Layer 6 of a small transformer language model trained on English Wikipedia (9 layers, counted from 0, width 96).
A neuron's activation on a vector x is squared ReLU(weights . x), where the dot is the dot product.

Input weights of the MLP neurons that the questions are about. A number n stands for n times 0.0054.
n1: 32 -30 18 16 -5 -4 30 11 3 -6 -38 28 6 -14 49 11 -22 26 27 -12 13 -21 -20 2 28 -4 36 -2 -2 1 20 23 28 14 -16 -8 -6 -7 -5 -11 -26 -30 -3 9 7 26 -21 18 28 3 -47 32 -17 -11 5 46 13 -10 -16 3 29 1 -6 32 -8 -22 5 8 -25 -10 -17 -11 -16 -15 5 -13 -42 -11 -18 -3 -13 -1 10 -3 7 22 -13 41 -12 -24 -38 -14 -4 14 -7 -39
n5: -1 -25 -8 14 8 4 11 -7 -17 35 -13 -8 -13 -24 32 26 14 -15 1 34 -1 14 5 5 19 -21 -6 35 -19 -4 3 20 -30 -6 -58 7 4 35 14 1 -2 -7 35 6 -60 -1 -7 16 17 18 8 -38 27 2 25 25 -27 11 -12 5 -10 -12 -32 -9 0 -25 12 11 9 21 -19 6 -8 23 -13 -23 2 -13 -16 -3 9 39 18 -3 -14 -35 8 -9 -39 24 -16 -12 -12 29 26 -3
n9: 4 22 16 -6 -21 8 23 -55 -37 38 -9 51 9 -30 -9 -1 20 -2 44 27 -19 -9 -22 -6 25 11 50 -46 39 -22 17 24 34 16 10 24 -32 -14 17 -2 -29 0 18 -27 -3 0 23 0 -14 26 -18 -14 23 21 -13 18 -18 -10 -4 -12 2 -22 -5 -29 -32 40 -4 -14 -34 30 -5 -2 -14 -15 4 11 -3 5 -24 -2 18 -26 5 36 0 12 4 -9 6 -12 19 19 7 -22 -3 -9
n12: 11 8 11 -3 33 -16 4 -4 -31 -31 -9 -15 -8 -7 17 -18 -16 9 -13 5 -7 -10 41 48 17 -2 -26 -1 4 28 -13 24 24 -10 -44 0 -27 -10 0 -11 18 4 2 6 -9 24 -12 -35 20 17 3 19 6 18 -12 -5 1 2 12 -8 9 -1 -11 -19 -30 9 38 21 -46 16 -8 -20 14 15 -11 13 -25 -12 15 -18 10 -22 18 5 18 13 19 -12 -3 32 24 -7 8 -7 -15 17
n27: 4 29 24 35 -9 -34 28 -39 -29 0 -18 -19 1 -27 17 29 -14 -6 7 14 35 6 5 11 -6 44 1 -23 -26 -6 23 -31 -16 20 -38 7 36 -11 12 4 -29 -33 6 -2 -26 -1 -42 -10 -14 7 -12 25 38 2 2 14 4 21 32 1 -20 5 13 -11 -36 -5 26 19 -12 -11 -18 -12 19 -43 9 20 5 -7 -11 24 -6 -7 -5 4 -16 0 48 -14 10 -1 1 -13 -16 -34 3 -2
n40: 2 -3 20 18 46 -51 -16 -12 13 15 6 1 17 -26 22 8 5 -11 -5 0 19 2 -35 9 -7 -4 5 10 -21 2 -31 52 30 22 12 5 47 32 -1 -24 -5 -25 10 -1 10 -2 8 -31 18 -35 31 4 -19 -10 26 43 19 19 -24 30 -25 11 -40 -49 -37 -4 -63 15 -25 -20 -12 -8 10 7 37 24 -10 -54 34 1 -8 21 9 -24 -5 -12 31 -23 0 -26 -21 43 -5 2 -4 12
n44: 22 -3 11 28 41 -16 -21 16 -3 -10 -16 26 0 1 -9 12 7 -6 -9 11 -17 3 2 27 -4 -20 14 19 -8 0 10 31 14 -11 -25 4 -4 9 -3 -28 11 -6 -27 8 3 9 2 -14 -37 -29 -36 8 -2 4 5 26 5 -4 -18 6 -7 -19 -5 26 14 9 -16 -5 2 -12 17 -7 -18 -6 -4 -11 -37 31 -3 7 -6 3 26 16 -31 -31 -1 -1 11 16 1 -14 -24 37 17 -6
n45: 21 -20 17 12 -17 18 25 1 -26 23 -19 -9 -14 -14 4 6 -50 -7 -8 -6 -28 -31 -13 16 -19 46 10 -2 20 -19 -29 -20 30 20 -7 -13 -26 1 62 -9 7 28 23 29 18 -17 -18 26 -18 19 -23 11 -71 -22 -17 -8 21 -17 -34 -2 17 23 22 -30 -28 25 -30 0 11 4 4 -25 28 3 1 -24 22 21 -19 9 36 20 44 5 1 7 -13 12 -1 -24 3 16 -31 -1 -15 12
n48: -25 20 14 5 12 21 4 -4 -23 -2 -27 16 49 14 25 6 -10 42 1 21 36 1 4 -9 -2 -23 -9 -26 -34 14 35 25 41 -22 -17 22 -8 34 -36 -11 3 36 9 8 -37 4 -43 3 25 -26 0 8 1 24 -3 -13 25 -4 -2 -9 12 -4 -6 -27 1 -17 10 -47 -13 35 16 0 -5 -1 24 7 2 -8 -17 10 -2 -8 29 -12 9 -4 22 -1 -41 12 -23 27 35 -1 -6 -2
n49: 6 -33 -27 14 -3 11 8 17 19 9 8 8 1 -3 8 -35 13 -9 2 -1 26 -19 7 18 -18 -42 15 -13 14 31 -33 29 17 27 15 -8 25 7 -53 -6 3 24 8 -14 -33 -33 19 28 30 13 -53 3 14 18 -19 8 17 -5 -17 57 14 -1 0 15 4 -5 26 -10 -36 -7 -7 3 3 63 1 -8 -5 -42 -22 -6 -1 9 3 4 -25 19 8 -10 -11 -41 -15 20 -22 48 -15 8
n51: 0 -16 -18 22 -19 -13 -25 13 12 -22 -1 -6 -3 20 17 9 -5 -21 8 15 -18 27 1 53 -3 -20 -9 -18 -17 2 -4 -22 -11 2 28 -43 -16 4 -11 -13 22 -17 31 -5 -19 35 -5 -17 0 20 3 3 4 -17 -13 1 37 -3 11 -12 23 0 3 -8 26 -17 0 -2 7 3 -14 -15 10 7 -20 -17 8 23 27 14 -16 -19 -35 28 14 8 7 10 21 31 -34 -27 15 12 12 -2
n55: 7 7 -17 -17 -10 -2 8 -6 26 6 19 -25 -8 -9 40 -32 22 6 -36 3 17 8 -11 -7 -9 18 6 19 -27 -13 2 5 5 16 7 10 40 19 -6 -3 -33 1 -14 -5 -4 17 18 34 23 -22 -28 12 -19 -10 -12 39 12 11 -3 15 -8 5 19 17 -2 -18 13 6 33 14 -23 -22 -5 -3 -16 -39 3 -8 -36 21 -20 -21 -9 4 -5 26 -31 -6 -4 -6 0 -22 -24 15 5 19
n56: 5 2 -28 -8 21 -1 -34 -21 -19 6 -27 22 21 -2 -19 13 -5 -15 -8 9 -8 -1 -3 37 22 -4 5 -17 -28 -15 -5 -1 -13 -5 -5 5 4 0 8 18 5 16 -13 2 17 1 -7 2 -18 34 25 -24 2 45 -23 -5 10 14 19 -6 -2 -35 -36 -18 12 -15 2 -23 9 36 -23 9 -9 1 31 7 -14 -3 7 -24 1 -19 -45 -7 5 -31 10 -23 3 15 2 -8 25 -1 10 0
n59: -31 -7 -39 -14 -9 -12 22 -17 -3 27 -29 -8 9 30 15 11 0 -20 4 32 9 0 -3 5 -27 16 3 6 4 0 -8 7 6 -9 9 11 -11 -3 -9 -17 27 -1 -17 -49 -5 33 -4 -22 -20 11 36 0 17 23 -3 7 -8 2 -17 -26 9 -14 5 -32 -25 -43 -17 -2 6 10 23 22 8 9 18 -4 -7 8 12 10 -25 14 -17 9 1 2 31 -21 24 -5 14 -5 17 8 -11 3
n64: 20 6 -18 24 1 21 37 17 -33 -14 -6 11 -17 -33 19 12 5 21 42 -8 6 22 39 -8 19 -8 36 10 -6 16 1 7 -22 -50 4 23 -12 11 -18 -13 -29 4 -16 6 -4 30 -12 21 -11 -30 -52 -21 -1 -7 -63 -18 18 10 9 26 7 -2 -19 24 -40 1 7 25 14 45 22 -3 18 9 -4 -37 14 -6 1 -20 20 -3 -16 18 -20 -3 -13 6 0 -8 -22 2 9 -19 -22 -5
n68: -41 -55 -15 15 13 13 -24 -21 42 1 0 48 -12 20 21 43 -19 0 -32 8 21 7 -11 -7 -5 -5 2 -20 16 24 -41 8 17 -19 -2 50 -1 10 -5 9 37 -21 -5 -3 1 22 -34 -5 4 -23 -44 11 35 -15 1 7 16 23 -37 -45 6 23 3 7 -18 4 0 7 5 9 -5 2 -11 -30 -4 33 13 -15 -18 7 5 38 -22 -28 -7 14 -25 -8 8 13 -2 15 -6 -18 5 34
n74: -29 -20 13 20 8 2 14 -5 -32 38 1 -18 14 -40 -2 4 16 -1 19 23 -18 -2 -2 24 -49 11 23 38 -9 11 -11 11 9 15 -14 18 1 -5 -9 -20 37 36 9 -22 19 0 -30 -33 1 -18 15 30 4 15 21 -7 11 -10 17 14 38 -24 23 64 -8 -15 -19 38 4 -5 8 -22 -31 -36 -16 7 20 12 -16 -28 -16 10 15 -8 9 -10 24 -16 -47 -31 -10 4 20 -15 -15 4
n82: 33 4 15 28 3 -28 -21 -20 -33 4 -52 3 -11 -24 -30 40 16 -17 6 -10 26 14 2 -3 6 11 13 -25 -4 -17 23 -6 -14 -2 -5 6 -2 18 1 -21 -13 -22 -19 -7 -8 -19 20 9 -9 4 -9 29 33 -2 6 25 22 5 -21 42 -27 0 -3 19 -29 -5 10 15 -1 -17 -17 -7 2 34 -8 2 6 12 -24 -6 -10 2 -13 6 -13 31 28 7 -6 25 -18 -5 23 -21 12 18
n101: -7 0 -6 -1 -17 -20 12 -31 -25 4 1 -18 8 -15 9 1 1 0 -6 -8 3 11 32 -10 -17 17 -19 -28 12 -3 20 23 -17 6 19 1 1 -18 2 4 -10 6 12 7 1 39 4 2 -9 -4 33 29 -48 6 -15 8 37 31 -12 5 0 6 -3 8 -16 3 -9 -30 33 27 -11 -28 -21 -5 -11 -14 -8 -44 35 -15 1 -7 14 12 -20 6 -9 -8 -1 22 -38 16 17 15 0 27
n102: 2 -23 -9 8 6 -15 -2 17 15 -15 -19 6 27 29 -31 16 -13 42 -28 25 -19 -5 -6 -1 -8 26 -26 -14 -30 13 8 25 12 -16 -3 20 24 -1 -13 -26 3 -3 20 9 -8 16 11 -15 -9 -9 35 -5 -30 -10 -9 -9 1 5 6 21 2 53 -17 32 0 -26 -9 7 11 -9 14 -21 -35 5 -4 -18 11 -12 -5 0 34 9 -19 -49 -9 -6 27 12 -20 5 -8 4 22 27 -3 3
n108: 20 14 21 17 24 -12 -3 23 -11 26 23 22 37 -14 38 13 -17 -10 -18 6 5 -11 -46 -1 10 -33 15 -27 7 -21 8 7 5 28 22 20 7 -13 -4 -20 -35 -20 -8 -20 13 -16 13 10 -30 3 -36 20 -9 -8 -28 16 38 2 -16 -3 3 -16 -16 4 -17 16 7 1 -8 -10 -35 11 -13 0 11 43 -2 -46 7 -14 -32 -29 2 14 29 0 6 42 2 -30 -1 20 -40 36 29 -32
n110: -9 -18 8 -9 22 -18 6 -7 -4 35 -17 -44 3 -27 -5 0 2 -15 -7 -10 13 -21 -9 -9 -11 23 0 4 -10 -3 2 9 -39 20 -5 7 -34 -16 41 -26 2 -15 -5 14 -46 -1 5 6 24 -18 -10 29 42 -25 19 9 0 9 -45 -21 16 -25 62 13 -11 5 10 16 16 19 -30 -6 6 31 -1 -19 12 -33 20 15 -9 16 -20 -13 -8 13 37 -4 32 -15 30 -1 1 10 -12 -13
n128: -4 -32 -15 46 33 -2 -17 -94 -5 -16 16 18 4 3 5 -30 17 -9 -34 70 -21 37 -13 0 -3 5 4 12 15 31 45 13 4 -21 -25 0 -24 -23 29 2 -6 -21 10 -13 28 42 25 18 19 -11 -6 48 -26 33 -38 30 9 8 5 1 7 -9 34 43 -9 5 3 18 39 -20 -15 -15 -30 4 -9 7 -14 -32 23 -25 -7 9 6 -5 -30 -12 -9 -2 -54 -13 -16 -4 -33 -12 34 39
n130: -4 13 -6 23 -10 0 13 -1 0 9 26 12 14 -16 23 49 0 0 6 36 -36 -5 7 24 15 -41 0 -4 -14 -12 -1 16 1 2 -10 0 12 26 -40 -10 -10 22 3 17 -18 5 4 2 69 -5 13 18 -25 -2 9 -33 -15 -2 12 -2 -18 14 -6 0 11 -18 -18 -7 -30 -7 38 3 0 -11 -23 13 -13 -6 2 14 -33 21 0 -10 -35 11 -13 -19 6 -16 -25 13 4 7 -24 -5
n138: -25 -9 -10 -13 -29 30 11 26 20 -7 9 -11 18 2 -18 -12 10 18 -6 24 11 -9 24 36 -40 23 8 -3 5 -35 10 6 -21 0 9 -3 35 -24 22 22 5 2 26 7 -28 -25 9 -15 -13 -21 10 -19 19 -12 7 0 -5 -23 0 -25 -6 11 -19 3 29 18 18 -7 -28 22 4 21 -4 6 46 13 14 -13 29 -5 0 2 -18 -5 0 -16 20 -16 12 -9 -7 18 5 -17 19 -6
n140: 10 -22 13 18 3 -20 -3 3 -41 -15 -10 0 -5 -4 22 -1 7 3 33 -6 -26 33 1 -30 -13 -47 -18 -1 13 16 25 30 -7 20 6 -10 -22 -18 19 -14 4 -13 -4 -36 0 -1 9 4 -27 -38 -22 5 -7 -17 9 34 -8 15 -55 42 15 -1 27 -12 -24 42 47 34 6 7 2 -12 -12 -9 20 -17 17 -13 -13 21 10 -3 -4 -8 -27 -38 16 4 -32 -8 -7 -2 -20 17 23 14
n144: 2 8 33 -16 7 -41 -14 -16 -4 29 4 5 -9 13 -8 19 -48 -11 -14 16 38 5 24 12 -15 -36 -3 -15 -12 4 20 -6 4 17 -34 25 24 29 -3 -38 -24 -6 31 -7 -33 -28 -6 20 -1 2 19 27 32 22 -23 21 0 5 4 2 11 -20 -2 -4 13 8 45 30 9 8 -16 -40 0 -22 26 2 8 -25 -17 -14 -5 15 0 2 -13 -22 7 -24 11 -6 6 2 20 -20 7 -20
n147: -10 4 -9 20 27 -12 -2 -11 7 -31 13 17 2 -3 11 6 6 -31 -8 21 23 29 -35 18 -5 -24 36 -5 -14 16 30 9 -11 38 -14 21 2 -17 -1 -12 35 -1 11 8 4 7 61 -37 -19 -29 19 -10 5 -10 -44 15 -2 -6 31 -13 15 11 -7 31 -16 5 -9 20 -13 -15 -5 8 -20 1 -27 -32 -7 3 -3 -30 1 -19 -17 -3 -6 1 24 18 -36 15 -5 4 38 -9 -26 38
n154: 32 -37 24 6 -24 9 7 20 28 -28 -21 -7 -20 -38 20 3 -23 -7 46 -7 29 -11 -2 -2 -18 -11 -36 11 15 -42 10 35 28 38 12 -38 -6 -7 12 22 13 -16 4 -12 -24 -9 -41 15 20 -18 -1 20 50 -12 11 22 3 13 -13 -26 -8 -21 -1 -2 -13 25 -6 32 4 55 23 -3 5 41 -14 -11 32 -38 -20 1 8 39 49 -16 0 -26 -18 -10 27 -13 -29 -16 -14 -27 17 -41
n160: -6 19 -9 20 -6 -21 16 14 -19 50 -21 -33 7 -26 39 15 -12 43 -2 -17 -13 -11 4 -8 12 -7 21 -27 -26 0 46 4 25 20 32 -5 -7 21 7 -17 -36 -8 -5 34 38 16 3 -6 5 -3 -11 -6 -27 -47 6 13 4 -24 14 7 -42 -25 -10 -24 -27 29 32 -22 23 -9 12 7 20 29 -10 -35 -13 -20 -9 0 -7 -4 -6 29 -16 -23 44 -32 2 7 -30 11 23 13 -8 -13
n180: -18 -4 0 28 -16 -10 23 8 39 -11 24 -14 -2 -23 24 -25 0 11 36 12 5 -14 -22 -18 12 -25 24 -29 -18 15 -35 -13 4 -13 16 -2 19 -17 2 -20 -31 -43 -34 -13 -32 9 8 27 -10 7 -4 18 21 -25 15 3 22 -10 18 -4 24 7 28 -12 -31 7 8 18 11 -31 2 -5 19 14 57 20 18 -21 9 -43 7 4 11 23 10 -29 -21 9 -7 -7 -9 -8 7 -6 -19 0
n190: 25 -5 8 -13 40 -3 -8 -63 26 -21 -19 -26 15 -29 24 -37 -18 34 39 6 38 -9 6 25 17 -26 -15 47 18 15 -14 -10 11 15 1 -12 -31 13 12 -26 16 -41 -26 -6 23 15 -3 -24 20 -17 9 -27 2 -30 -43 14 51 50 -18 -12 3 27 -11 -6 -14 -2 1 5 -18 17 20 15 -43 -12 3 -16 22 -1 -36 25 -21 -44 -6 6 31 3 -4 9 -7 -3 6 -9 -1 34 18 16

Each question shows a token from some text and the vector x that enters the MLP there. A number n stands for n times 0.065.

" part": -30 -7 -3 -22 -16 20 -25 -16 -1 -1 14 -8 -11 -1 -21 -1 -25 -21 18 -20 36 5 -4 -25 -7 0 -19 13 7 25 -4 29 -4 -9 24 -1 8 5 4 -5 4 -11 5 -11 -11 3 -12 5 -10 -2 8 -8 -7 7 -3 -2 -19 -6 3 21 3 -1 1 26 4 2 -7 10 31 1 13 9 6 -11 1 4 -15 10 1 9 23 18 11 28 0 -8 36 20 -2 0 21 -21 -28 -7 -19 -32
The two highest activations, in order: n154, n59

" a": -16 0 14 -11 3 -5 -31 -5 -5 7 -12 3 -20 -25 -9 2 -4 -1 -8 -33 1 4 19 14 10 -11 -3 -10 -10 5 24 22 -3 8 -11 11 3 -8 3 4 -20 -15 16 7 -23 -8 6 -2 15 15 2 1 7 7 19 5 -45 4 1 25 0 -2 -12 -10 -14 6 -17 16 25 36 0 36 -6 -22 -12 13 -9 -2 -28 -2 0 19 20 -6 37 -7 -17 12 16 9 0 -7 -6 -2 -2 -2
Which three neurons fire most, strongest first? n5, n154, n144

"i": -34 11 -5 -55 -4 13 0 24 -13 -12 0 7 -14 14 -9 12 -5 4 10 -4 0 7 9 -12 -3 13 -50 -1 -19 2 12 -2 -22 27 -5 -4 5 -13 -19 42 19 28 -12 7 -9 20 12 -2 -19 -4 2 9 -2 -8 16 -6 -12 5 15 11 18 6 -5 -16 -6 -18 -34 -14 13 -4 6 23 -3 -8 28 4 2 9 10 -15 -7 7 3 4 -8 26 -8 -17 -8 1 31 -2 -13 7 0 -13
The most active neuron and its activation: n59, at about 2.4

"|": -27 22 24 19 4 -1 -6 13 15 -12 -3 12 -3 -7 -20 -7 7 0 16 0 2 -15 10 12 -13 7 -7 -15 -4 -17 24 2 2 -13 7 4 15 -1 3 -2 -31 -9 9 42 8 -13 17 13 12 0 0 -2 6 -2 15 -15 -8 -2 9 33 -5 -11 -2 13 -7 -13 -13 5 15 -20 0 33 -34 -11 -22 26 -24 -23 -6 9 -11 -23 9 7 12 -8 -12 14 -2 -6 -10 -14 -6 4 16 -1
The most active neuron and its activation: n108, at about 2.6

" beh": -6 -2 -5 9 -10 -17 -26 0 -9 -18 -40 3 -19 -11 11 -4 -38 -8 3 -28 -17 -1 12 -3 12 8 30 18 -31 14 11 -18 -13 13 4 -20 3 4 -25 29 13 7 14 13 -15 -15 6 -6 3 30 9 3 7 -10 30 21 -4 5 22 6 -5 -5 -5 33 -7 5 -35 25 27 18 -3 -2 -7 -4 23 10 8 4 9 -6 3 5 -5 -13 11 1 4 5 5 15 17 -14 -14 -10 -10 -25
The most active neuron and its activation: n154, at about 2.2

" while": -23 -9 -9 13 -5 4 -6 -4 -5 -2 -15 13 -27 -9 -5 10 14 -11 15 -4 10 -2 6 1 -8 -15 -13 -2 -22 13 13 10 -7 -8 18 18 0 5 -9 -21 -28 1 -3 4 23 -6 14 -4 18 17 -18 -2 -4 -12 -19 -2 -34 -12 -8 25 11 19 3 2 4 18 -2 -36 34 31 -8 43 -20 -4 9 25 -12 -6 -9 -5 18 3 -7 12 2 -8 16 17 0 0 -1 -10 4 5 -12 -1
Which neuron lights up most? n64

" including": -18 25 -21 -31 -3 14 6 -4 -7 -2 -14 11 -5 -27 -6 0 -12 -9 -15 0 4 -1 14 7 -2 -1 -11 -16 -25 8 -3 29 17 13 -1 9 19 2 -13 9 -26 3 -2 1 -8 2 23 -13 16 -15 -20 4 2 7 -8 11 -33 -7 -5 27 8 12 -8 20 -7 13 -7 -16 24 13 -11 40 -19 -7 -7 16 -24 -23 12 6 0 1 2 29 22 -12 24 -2 -6 -2 18 -8 7 1 -8 9
Which neuron lights up most? n49

"ension": -5 1 -10 -17 -5 -13 -5 27 -15 -20 18 7 -15 -6 7 -5 -8 -1 -6 -15 -10 10 -23 -15 -16 -7 5 26 -21 14 19 -16 2 6 -1 -3 1 -10 -6 8 21 -18 -24 22 -12 12 -13 -4 -9 1 -4 1 -7 1 18 7 -45 -6 -14 10 1 32 3 19 -29 -15 25 1 25 5 -13 35 10 12 -12 13 -13 3 10 12 20 -11 0 18 18 18 4 10 -7 23 1 -3 -10 2 -19 4
The most active neuron and its activation: n147, at about 1

" is": -4 -9 -3 -28 -9 1 -15 0 7 -5 0 5 -29 -9 -10 14 -17 7 -5 -8 7 18 19 2 -13 1 -5 -15 -22 8 16 3 -1 4 -11 -3 7 -17 -6 -7 -36 -9 -1 11 1 -21 14 -13 18 -15 12 16 -4 -11 4 21 -27 -2 -2 36 -1 21 15 12 -22 -2 -14 -12 47 13 14 48 -8 -3 3 10 -21 1 15 -4 4 3 -4 -12 7 -9 20 15 -6 8 -3 0 -2 8 0 -11
Which neuron lights up most? n102

"'": -16 23 -9 -2 -22 1 -24 6 7 -10 -16 0 -34 -19 3 3 -9 -3 18 13 1 1 14 18 5 -31 14 1 -42 13 25 -22 -1 1 -17 -25 7 21 -12 -12 -5 -14 3 -6 -3 -7 22 -15 21 7 15 5 -21 -2 3 7 -29 7 -16 4 12 3 -15 17 9 -2 -23 -28 19 1 4 25 8 6 3 15 -2 2 18 4 12 17 15 15 14 1 15 -4 -2 11 22 -18 16 -13 -17 -14
Which neuron lights up most? n130

".": 12 26 21 29 -6 -16 -38 -9 10 -17 9 5 -8 -6 7 3 2 1 10 -32 -14 -2 -10 4 1 -7 6 19 -2 -1 -10 4 -3 0 21 5 -7 10 5 -7 9 -8 8 15 16 14 25 3 14 -3 -47 -25 -19 9 -35 -12 -5 -2 6 17 25 21 -6 11 -4 -23 -17 0 17 4 -10 -9 -18 -7 4 6 -26 -14 -5 14 10 19 9 25 -10 15 -30 7 -4 3 19 -6 -20 0 -6 2
The most active neuron and its activation: n64, at about 4.3

" the": -10 0 14 -7 15 -15 -1 -14 -13 2 -20 -9 -19 -19 -4 -3 -10 -1 4 -17 2 1 13 22 7 -11 11 -16 -25 9 6 -3 -11 10 -2 -7 4 -13 -12 -7 -14 -12 18 11 -14 -5 7 4 16 11 -5 3 -5 7 24 -1 -61 7 -9 15 10 -9 -10 16 -2 15 18 9 10 26 -5 43 -22 -3 10 19 -9 -7 -20 -9 -8 6 8 0 38 -1 0 0 4 17 18 -3 5 0 -2 0
Which three neurons fire most, strongest first? n5, n144, n12

"itect": -29 8 2 -26 -7 14 3 -12 13 -9 -11 29 -8 -8 33 3 3 -18 -15 -6 12 8 -7 -14 9 20 -5 -4 -4 -7 18 -17 15 14 12 -3 19 -6 -5 -5 20 -11 -35 -2 -5 8 -16 -2 -9 7 -1 -4 13 -5 4 -16 2 -1 -13 9 11 5 -10 13 6 -7 11 2 15 -1 -12 27 -3 24 -15 40 14 24 -29 -4 -4 -26 23 5 11 -18 16 1 9 10 -15 -14 -53 9 -3 -17
Which three neurons fire most, strongest first? n108, n154, n68

",": 23 21 2 16 -14 -19 -26 -6 10 -13 -1 1 -25 -15 -14 15 16 -5 28 -50 -15 -6 -9 12 15 9 -13 30 -9 14 10 -26 -9 -7 19 19 0 15 -2 0 11 1 25 -5 5 16 14 -4 7 10 -4 -5 -7 21 -24 -4 -28 4 27 12 10 6 1 7 -1 -8 -14 10 18 -11 -7 -10 -24 -4 0 13 -6 -9 -16 12 1 -16 -14 15 -25 -12 7 14 18 -7 6 -28 -3 -4 5 1
The two highest activations, in order: n51, n64

" |": -3 20 10 11 14 -7 -2 -13 1 -20 0 6 -13 1 -17 -10 -3 5 12 2 1 4 1 19 9 6 -10 -24 -31 3 10 -3 6 13 11 12 -3 -5 -2 6 -25 -11 7 20 6 7 -16 -4 5 -11 -4 -4 -27 -17 3 -11 -13 2 6 23 -7 -2 5 14 -24 1 23 8 24 -9 1 21 -45 -2 -25 7 -21 -11 11 14 -16 -3 -6 37 24 14 -10 16 14 10 -4 -8 -9 12 5 15
The most active neuron and its activation: n160, at about 3

"omer": 11 0 -22 -30 -15 0 -11 -11 18 -8 -5 5 -8 12 -16 -2 37 0 19 -12 17 11 1 -4 -21 -18 15 6 -43 8 7 3 -8 10 -10 0 9 -19 -7 5 -3 -17 -27 1 -9 15 -3 -6 -13 -8 -16 -8 0 -14 7 14 -22 7 -21 8 8 2 -8 6 -31 8 4 -7 24 -7 -3 52 -4 22 -10 18 -8 8 15 -8 10 14 2 26 6 5 -9 18 1 27 -3 11 -6 18 -21 6
Which neuron lights up most? n180

" of": -8 4 -2 -37 5 -7 1 -17 -12 4 -12 6 -12 -22 -17 3 -16 1 -10 -9 -2 6 8 12 -5 -9 11 -18 -19 4 15 10 1 9 7 5 8 -5 2 4 -32 -7 -2 1 -1 11 27 -2 13 -9 -7 -3 -11 -5 11 2 -57 -5 -1 11 11 3 -10 13 -18 16 15 15 33 8 -3 36 -30 -2 15 20 -11 -16 -12 5 1 2 3 11 36 -1 16 -5 5 7 21 -3 5 0 4 4
Which neuron lights up most? n9

"7": 22 32 1 3 -15 -7 -7 -2 28 -17 20 -9 -22 17 -36 1 8 -8 20 3 -8 -9 10 -6 -10 19 -9 -18 -8 -5 13 0 -4 -9 32 -13 -16 1 8 26 14 7 17 13 3 6 -2 -14 16 -1 -7 -13 -4 -23 -10 12 -29 4 16 23 10 -1 6 8 21 -5 -15 5 -1 -35 23 -13 -28 -13 -11 12 -21 -8 -2 11 5 -3 20 -2 -4 -7 -28 0 24 13 8 -2 -12 2 -3 -2
The two highest activations, in order: n130, n51

" +": 27 18 22 11 6 -9 -29 5 -1 -26 19 15 -15 7 -9 -25 -9 -6 8 -3 1 -4 7 6 -4 2 2 3 -5 -1 20 -9 -5 1 -6 -2 14 -18 -2 11 -10 9 -3 -18 23 3 0 -13 19 -13 -10 -15 -16 -9 0 -8 -36 -2 27 34 -3 -3 8 4 15 -20 -12 11 23 -3 -5 10 -18 -12 -2 35 2 -13 35 -12 -3 6 37 13 12 -7 -22 0 -11 -5 15 -6 0 -13 -7 -12
Which neuron lights up most? n128

"9": 9 41 7 -19 9 -5 -18 2 -18 3 0 -7 -16 -4 7 12 11 4 24 -22 -5 10 19 3 -13 13 6 2 -12 19 0 -5 -6 -13 3 -20 10 5 -1 15 16 -17 20 16 -12 -2 -14 -23 8 40 -16 0 2 19 -25 12 -16 -3 -8 9 16 -20 -7 -3 5 -3 -17 -14 -12 2 -10 -4 -18 -17 7 17 -4 -1 -26 -2 21 -3 18 -2 8 -1 18 8 8 29 18 -32 8 -11 -15 -16
The two highest activations, in order: n12, n27

" ": 11 24 4 39 2 -16 -28 -5 9 -18 -11 -4 -36 -18 0 -6 -2 -10 16 -44 17 -5 2 -6 13 9 -10 -2 -25 10 12 -13 -5 -3 16 19 0 5 3 9 -4 25 15 6 -3 16 11 -5 23 5 -27 -31 5 1 -16 13 -17 17 4 27 8 16 3 29 5 -10 -5 2 3 -17 -12 4 -17 -2 -6 4 -7 21 -11 13 -5 3 -24 2 0 -6 -4 -2 17 9 13 -26 -23 -8 9 -4
Which three neurons fire most, strongest first? n82, n55, n64

" center": -8 5 -24 -11 -4 -5 -2 4 10 -11 2 9 -10 26 11 -3 -6 -19 -14 -17 2 -7 -1 8 -15 -12 13 -5 -14 11 8 4 10 -4 8 -2 18 -19 -10 1 -3 -17 -15 -5 -8 13 -41 -24 -3 0 -22 9 0 -9 14 1 -23 -7 -20 0 22 18 16 23 -14 -7 -4 -4 32 3 -13 41 -8 3 -2 37 0 14 18 -4 28 20 -9 -4 36 17 12 2 -3 14 10 -2 5 -2 -25 -13
Which three neurons fire most, strongest first? n68, n59, n180

" pr": 9 -12 30 -26 -1 1 -19 9 9 -36 -5 9 7 36 -4 4 17 -10 15 -8 -3 -10 -9 10 14 5 -3 2 8 -1 -13 -31 2 -8 10 -35 7 6 -10 -15 -9 5 -25 18 9 -7 22 12 -13 0 -27 17 7 -8 -17 -16 -3 10 -7 -10 -8 0 -15 28 -16 -10 -28 13 30 17 -9 -4 2 -8 3 10 -42 18 10 17 1 23 -15 16 2 -5 4 10 18 5 14 -11 5 -17 8 7
The most active neuron and its activation: n44, at about 2.3

" as": -4 -11 -5 -17 3 -23 -8 -27 -2 2 3 20 -32 2 -17 8 -16 -6 2 -6 12 4 -4 -10 -13 6 5 -19 -27 -4 5 32 -5 20 14 -4 19 -10 3 -12 -8 -11 29 0 4 -4 19 -8 19 0 -5 12 -3 -4 0 7 -25 -3 7 28 -10 10 -25 11 3 17 -39 11 30 8 3 30 -14 -12 -9 5 -21 -11 7 8 9 7 -4 40 10 9 23 14 -20 -15 9 -3 12 -14 -12 -1
Which neuron lights up most? n40

"1": 18 27 -1 34 5 -8 -19 2 28 2 2 -25 -18 -8 -13 -5 18 -34 6 -39 -3 -5 -5 -11 18 7 17 -1 -13 9 1 -33 -7 -6 10 12 1 7 1 2 -1 -5 29 -6 7 2 0 -10 6 22 -16 -28 21 -15 -17 3 -11 17 9 31 8 6 -2 11 24 -26 -1 3 -1 -5 -7 -9 -19 -1 -4 6 18 -27 -22 17 -3 8 -3 7 -5 -8 1 7 15 -4 29 -8 -19 -10 5 13
Which neuron lights up most? n27

" prov": 6 -23 4 32 8 26 -19 12 7 -26 -15 -4 -20 22 10 18 -2 -9 28 -13 3 3 7 7 -1 1 6 -27 -4 8 1 -16 6 1 11 -19 -13 -31 -3 19 -10 -8 -21 -11 -20 3 -21 4 -4 -13 4 -3 3 -14 0 -10 -44 2 17 7 1 9 0 21 -16 -13 -11 24 17 7 8 -7 2 -3 11 9 -2 0 23 6 14 29 1 15 3 11 20 37 0 -31 11 -13 8 -21 -14 -2
Which neuron lights up most? n154

"ices": -16 5 8 -78 7 -22 -2 13 0 -8 16 9 2 33 0 1 3 7 -1 -13 13 0 4 9 -15 -23 -53 20 -13 -2 15 9 3 5 3 -8 -15 -18 16 -17 21 -6 -9 21 -19 20 -6 -7 -6 27 29 10 -2 -23 8 -7 -9 -8 9 15 6 11 1 12 8 5 -13 -13 6 -6 -15 32 -10 13 -16 -2 -8 2 6 -6 -2 7 10 -8 0 2 15 3 -18 17 17 -3 1 5 -1 -25
Which neuron lights up most? n102